Layer 13 of a small transformer language model trained on English Wikipedia (26 layers, counted from 0, width 128).
A neuron's activation on a vector x is SiLU(gate . x) times (in . x), where the dot is the dot product.

Input weights of the MLP neurons that the questions are about. A number n stands for (n - 500) times 0.00081.
n108 gate: 693 572 384 614 361 556 666 399 592 560 355 660 206 620 445 481 555 425 275 477 394 495 230 514 567 267 529 533 754 495 566 586 481 590 675 440 27 711 236 491 394 518 668 414 611 857 518 257 544 512 682 682 403 491 403 574 574 597 659 434 396 356 625 539 450 644 519 450 635 509 208 670 767 541 192 342 427 478 565 468 639 473 697 311 701 336 415 337 599 542 606 313 705 496 568 518 412 539 651 646 428 349 580 558 694 759 387 362 509 259 622 686 467 523 143 826 466 390 652 708 167 504 632 473 348 603 451 395
n115 gate: 785 632 633 655 606 507 508 673 522 614 669 387 484 416 545 337 417 689 677 511 602 508 459 331 507 242 496 527 387 593 519 481 644 467 364 561 329 365 620 612 530 411 618 348 375 464 761 396 543 513 420 573 579 451 616 591 409 292 608 673 577 460 417 664 433 363 576 545 492 553 546 477 590 410 327 626 559 408 649 672 799 537 534 392 611 418 515 649 539 519 374 531 161 424 585 664 524 458 414 377 382 550 481 774 636 558 348 462 511 543 466 359 701 537 504 602 664 508 482 592 530 698 295 384 236 576 154 507
n129 gate: 214 433 414 642 288 534 643 431 593 590 492 480 383 406 553 596 608 463 236 404 547 500 325 454 345 500 657 517 378 446 466 432 240 540 586 402 492 682 341 833 524 552 475 283 303 465 492 327 508 565 382 380 393 774 375 622 390 215 412 421 542 655 398 554 337 545 405 649 648 500 438 632 703 751 411 410 640 508 348 508 496 572 480 422 364 392 554 376 646 517 550 492 584 376 616 400 500 580 573 405 448 546 717 260 622 437 252 399 571 371 607 549 429 492 197 431 459 343 678 728 174 618 663 697 614 689 718 540
n252 gate: 514 573 375 518 528 644 602 469 580 790 459 406 778 385 176 546 605 369 550 578 628 647 565 446 470 663 458 340 384 645 363 653 473 574 347 339 353 450 363 330 341 469 626 297 317 665 281 604 504 363 774 527 512 612 691 562 518 318 640 328 473 379 225 458 418 893 433 609 522 500 514 593 493 491 438 536 321 431 401 728 424 46 751 712 302 382 663 797 387 680 276 172 683 348 348 509 496 475 531 455 496 432 214 371 637 410 618 447 414 359 576 482 387 583 424 389 234 417 435 544 329 405 500 430 571 675 582 684
n108 in: 487 560 542 415 414 577 392 381 496 583 664 584 449 396 566 347 587 479 523 480 480 338 565 492 548 385 535 555 628 775 530 431 564 772 565 429 479 513 342 614 504 349 621 519 321 575 553 395 389 642 312 454 619 308 274 256 305 591 774 483 572 403 475 457 476 367 504 717 701 317 530 602 556 595 335 462 361 456 760 566 463 459 755 484 777 386 360 276 678 471 484 660 727 468 585 422 443 856 541 572 314 708 610 500 450 600 235 529 371 403 672 554 415 549 429 430 389 422 552 687 422 504 662 271 165 789 170 570
n115 in: 507 597 389 485 444 633 593 496 503 252 467 503 636 314 464 507 513 445 366 465 359 496 524 551 604 369 377 482 383 507 651 363 331 461 507 353 353 631 532 623 660 472 514 437 504 606 560 884 548 401 445 634 709 500 509 40 421 261 373 456 676 399 593 581 385 522 583 662 475 629 569 591 483 631 393 367 416 497 355 617 457 447 635 548 413 479 511 500 409 507 500 615 541 497 510 465 409 370 825 435 266 445 621 617 329 486 574 553 538 332 413 403 438 528 633 771 500 649 587 597 694 497 363 468 464 471 566 440
n129 in: 421 306 556 602 427 531 400 379 514 563 541 504 428 511 297 637 702 504 452 721 627 622 662 425 547 522 565 462 315 271 549 467 432 536 575 544 559 710 329 565 170 471 519 362 355 313 453 380 479 386 340 313 426 559 439 423 452 706 594 226 576 547 507 751 439 392 578 547 429 385 387 610 380 573 768 426 417 543 448 602 537 660 690 335 343 348 752 554 530 680 458 577 447 546 446 453 524 476 562 680 341 727 515 358 496 368 420 515 511 409 635 485 331 428 266 588 599 416 493 470 223 543 556 664 563 433 582 522
n252 in: 345 527 300 384 593 413 590 372 500 669 555 440 516 395 648 376 664 281 485 496 609 738 466 548 587 392 476 444 455 508 440 554 560 603 619 527 390 643 443 765 496 435 583 525 480 675 404 595 519 451 353 709 395 555 325 403 441 566 692 615 720 257 363 592 401 516 638 700 374 488 703 476 367 543 434 476 331 557 382 539 762 324 376 463 393 396 456 427 476 460 396 569 339 541 298 565 560 336 322 615 470 680 536 67 562 323 615 376 212 679 575 547 496 339 335 411 284 601 587 444 620 477 503 492 286 650 659 658

Each question shows a token from some text and the vector x that enters the MLP there. A number n stands for (n - 500) times 0.011.

"3": 464 723 494 495 449 549 470 434 568 524 462 404 345 451 374 581 750 571 730 592 399 475 595 465 457 490 618 668 454 562 403 452 456 448 490 617 485 451 268 506 532 487 561 582 598 630 462 450 355 448 520 597 442 590 532 435 437 611 485 461 427 442 514 473 454 530 541 379 383 432 449 559 392 613 622 618 472 487 605 529 502 456 580 433 575 495 477 492 475 492 502 572 583 569 594 559 342 485 595 472 559 555 610 388 587 456 462 431 598 442 304 446 575 527 489 441 514 717 571 547 650 472 525 544 447 649 456 423
The most active neuron and its activation: n108, at about 1.2

"eat": 575 493 384 624 410 561 354 475 473 402 525 506 406 520 485 343 422 599 552 557 355 497 470 408 592 363 583 730 473 484 323 405 518 511 501 466 516 495 589 389 394 610 655 466 459 514 415 367 371 521 522 562 533 351 448 567 363 538 663 370 396 565 380 506 647 460 421 764 497 414 406 393 302 444 418 602 438 562 567 444 515 653 532 355 698 520 529 480 562 544 431 562 494 645 417 200 477 485 485 655 551 575 380 510 423 439 512 491 746 407 489 424 551 469 584 419 386 408 346 556 434 490 400 348 577 503 636 519
The most active neuron and its activation: n108, at about 0.72

"er": 649 571 490 451 386 609 551 430 462 486 623 565 654 456 541 631 546 712 446 461 407 510 447 578 504 507 395 423 711 551 303 544 677 410 502 526 403 350 430 343 501 614 245 541 631 537 441 529 447 545 650 436 483 432 512 393 408 536 504 679 379 603 611 567 491 555 441 499 488 594 554 369 293 401 417 747 482 609 488 411 480 523 326 488 521 649 509 404 412 576 512 472 408 612 560 410 582 612 442 498 578 670 424 476 498 677 593 279 455 541 674 507 603 527 448 588 467 351 505 414 555 572 365 501 408 464 520 601
Which three neurons fire most, strongest first? n129, n108, n252

" G": 468 652 669 427 466 488 493 424 530 497 577 544 478 483 461 531 504 410 535 532 502 403 459 525 491 542 617 489 533 586 520 597 425 437 502 593 537 503 514 525 527 612 465 551 595 516 434 478 384 646 531 323 303 467 434 508 445 552 465 417 537 429 487 578 493 538 565 512 519 468 605 358 263 412 488 528 545 478 460 422 638 505 506 519 508 477 471 527 542 492 603 455 426 401 565 375 571 568 532 490 505 580 551 450 408 451 525 466 516 481 433 461 493 503 546 565 453 414 466 447 609 419 585 579 470 515 519 555
Which neuron lights up most? n115

"am": 443 602 687 586 257 565 394 531 468 436 554 525 567 379 628 531 498 641 377 640 548 483 468 585 434 445 387 378 413 555 395 604 616 576 506 524 476 547 423 352 566 513 357 665 509 482 712 506 513 555 598 400 447 636 457 560 335 292 408 645 402 487 441 540 443 574 501 330 622 529 628 465 336 649 448 502 322 571 497 467 307 471 462 505 420 582 704 563 453 673 316 662 572 559 508 438 476 590 553 448 587 494 629 400 487 478 544 558 446 333 506 410 513 385 603 619 447 447 476 447 603 664 392 510 464 518 387 507
Which neuron lights up most? n115

"ri": 383 533 501 575 412 621 474 573 423 629 579 355 444 471 483 526 603 575 593 466 656 535 512 574 507 464 349 326 488 279 389 454 533 488 501 651 697 456 588 584 509 468 249 505 580 604 548 518 399 559 509 433 458 607 400 549 444 586 394 488 589 589 373 273 656 562 491 356 297 421 688 521 362 534 521 589 614 448 636 471 367 466 716 360 518 578 540 618 330 370 562 584 540 463 502 473 450 540 517 505 494 421 544 406 387 484 609 725 324 484 446 399 483 529 662 569 593 518 517 423 484 485 578 514 416 514 423 426
Which three neurons fire most, strongest first? n115, n252, n108

"x": 331 598 483 499 606 545 462 556 480 632 626 425 476 435 477 574 554 584 648 318 416 538 517 549 378 413 594 139 423 624 467 532 457 572 491 631 512 419 516 479 467 441 411 471 517 539 484 455 372 467 542 561 472 580 450 408 506 642 594 390 650 598 465 605 625 654 452 459 445 421 540 481 346 533 459 599 506 753 652 519 527 463 509 584 405 488 421 487 677 485 421 245 383 585 516 689 586 440 577 529 532 376 237 430 466 593 556 546 599 642 380 509 573 375 691 489 504 480 366 455 626 494 415 548 474 620 607 457
Which neuron lights up most? n252

" w": 455 463 485 446 543 444 465 454 356 538 437 442 380 574 429 441 412 399 581 510 415 474 509 483 447 450 559 629 474 507 629 495 547 450 501 704 480 474 451 552 482 440 407 493 572 444 325 424 470 643 580 400 456 584 371 525 424 574 512 498 511 577 478 465 598 489 526 532 410 489 434 398 200 535 551 545 564 537 537 531 466 547 541 463 476 503 406 513 468 559 461 572 568 479 605 538 442 554 492 603 384 540 637 646 536 449 390 543 561 461 491 358 535 477 417 476 379 409 550 556 475 444 616 489 497 596 442 517
Which three neurons fire most, strongest first? n129, n115, n252

"ober": 482 540 582 360 352 575 373 365 530 496 543 355 589 451 543 593 529 556 328 447 399 558 411 520 328 419 599 519 625 536 518 571 565 571 501 482 442 751 606 444 451 579 713 775 469 535 584 453 430 469 389 521 487 527 548 419 855 589 491 746 309 555 404 593 645 537 565 538 289 432 579 343 325 397 455 471 524 647 631 293 413 421 494 537 356 599 414 627 627 514 527 573 518 472 478 602 493 543 568 696 510 562 488 535 458 493 607 421 555 466 536 587 489 552 480 544 476 472 453 453 470 616 503 377 413 666 381 495
Which neuron lights up most? n108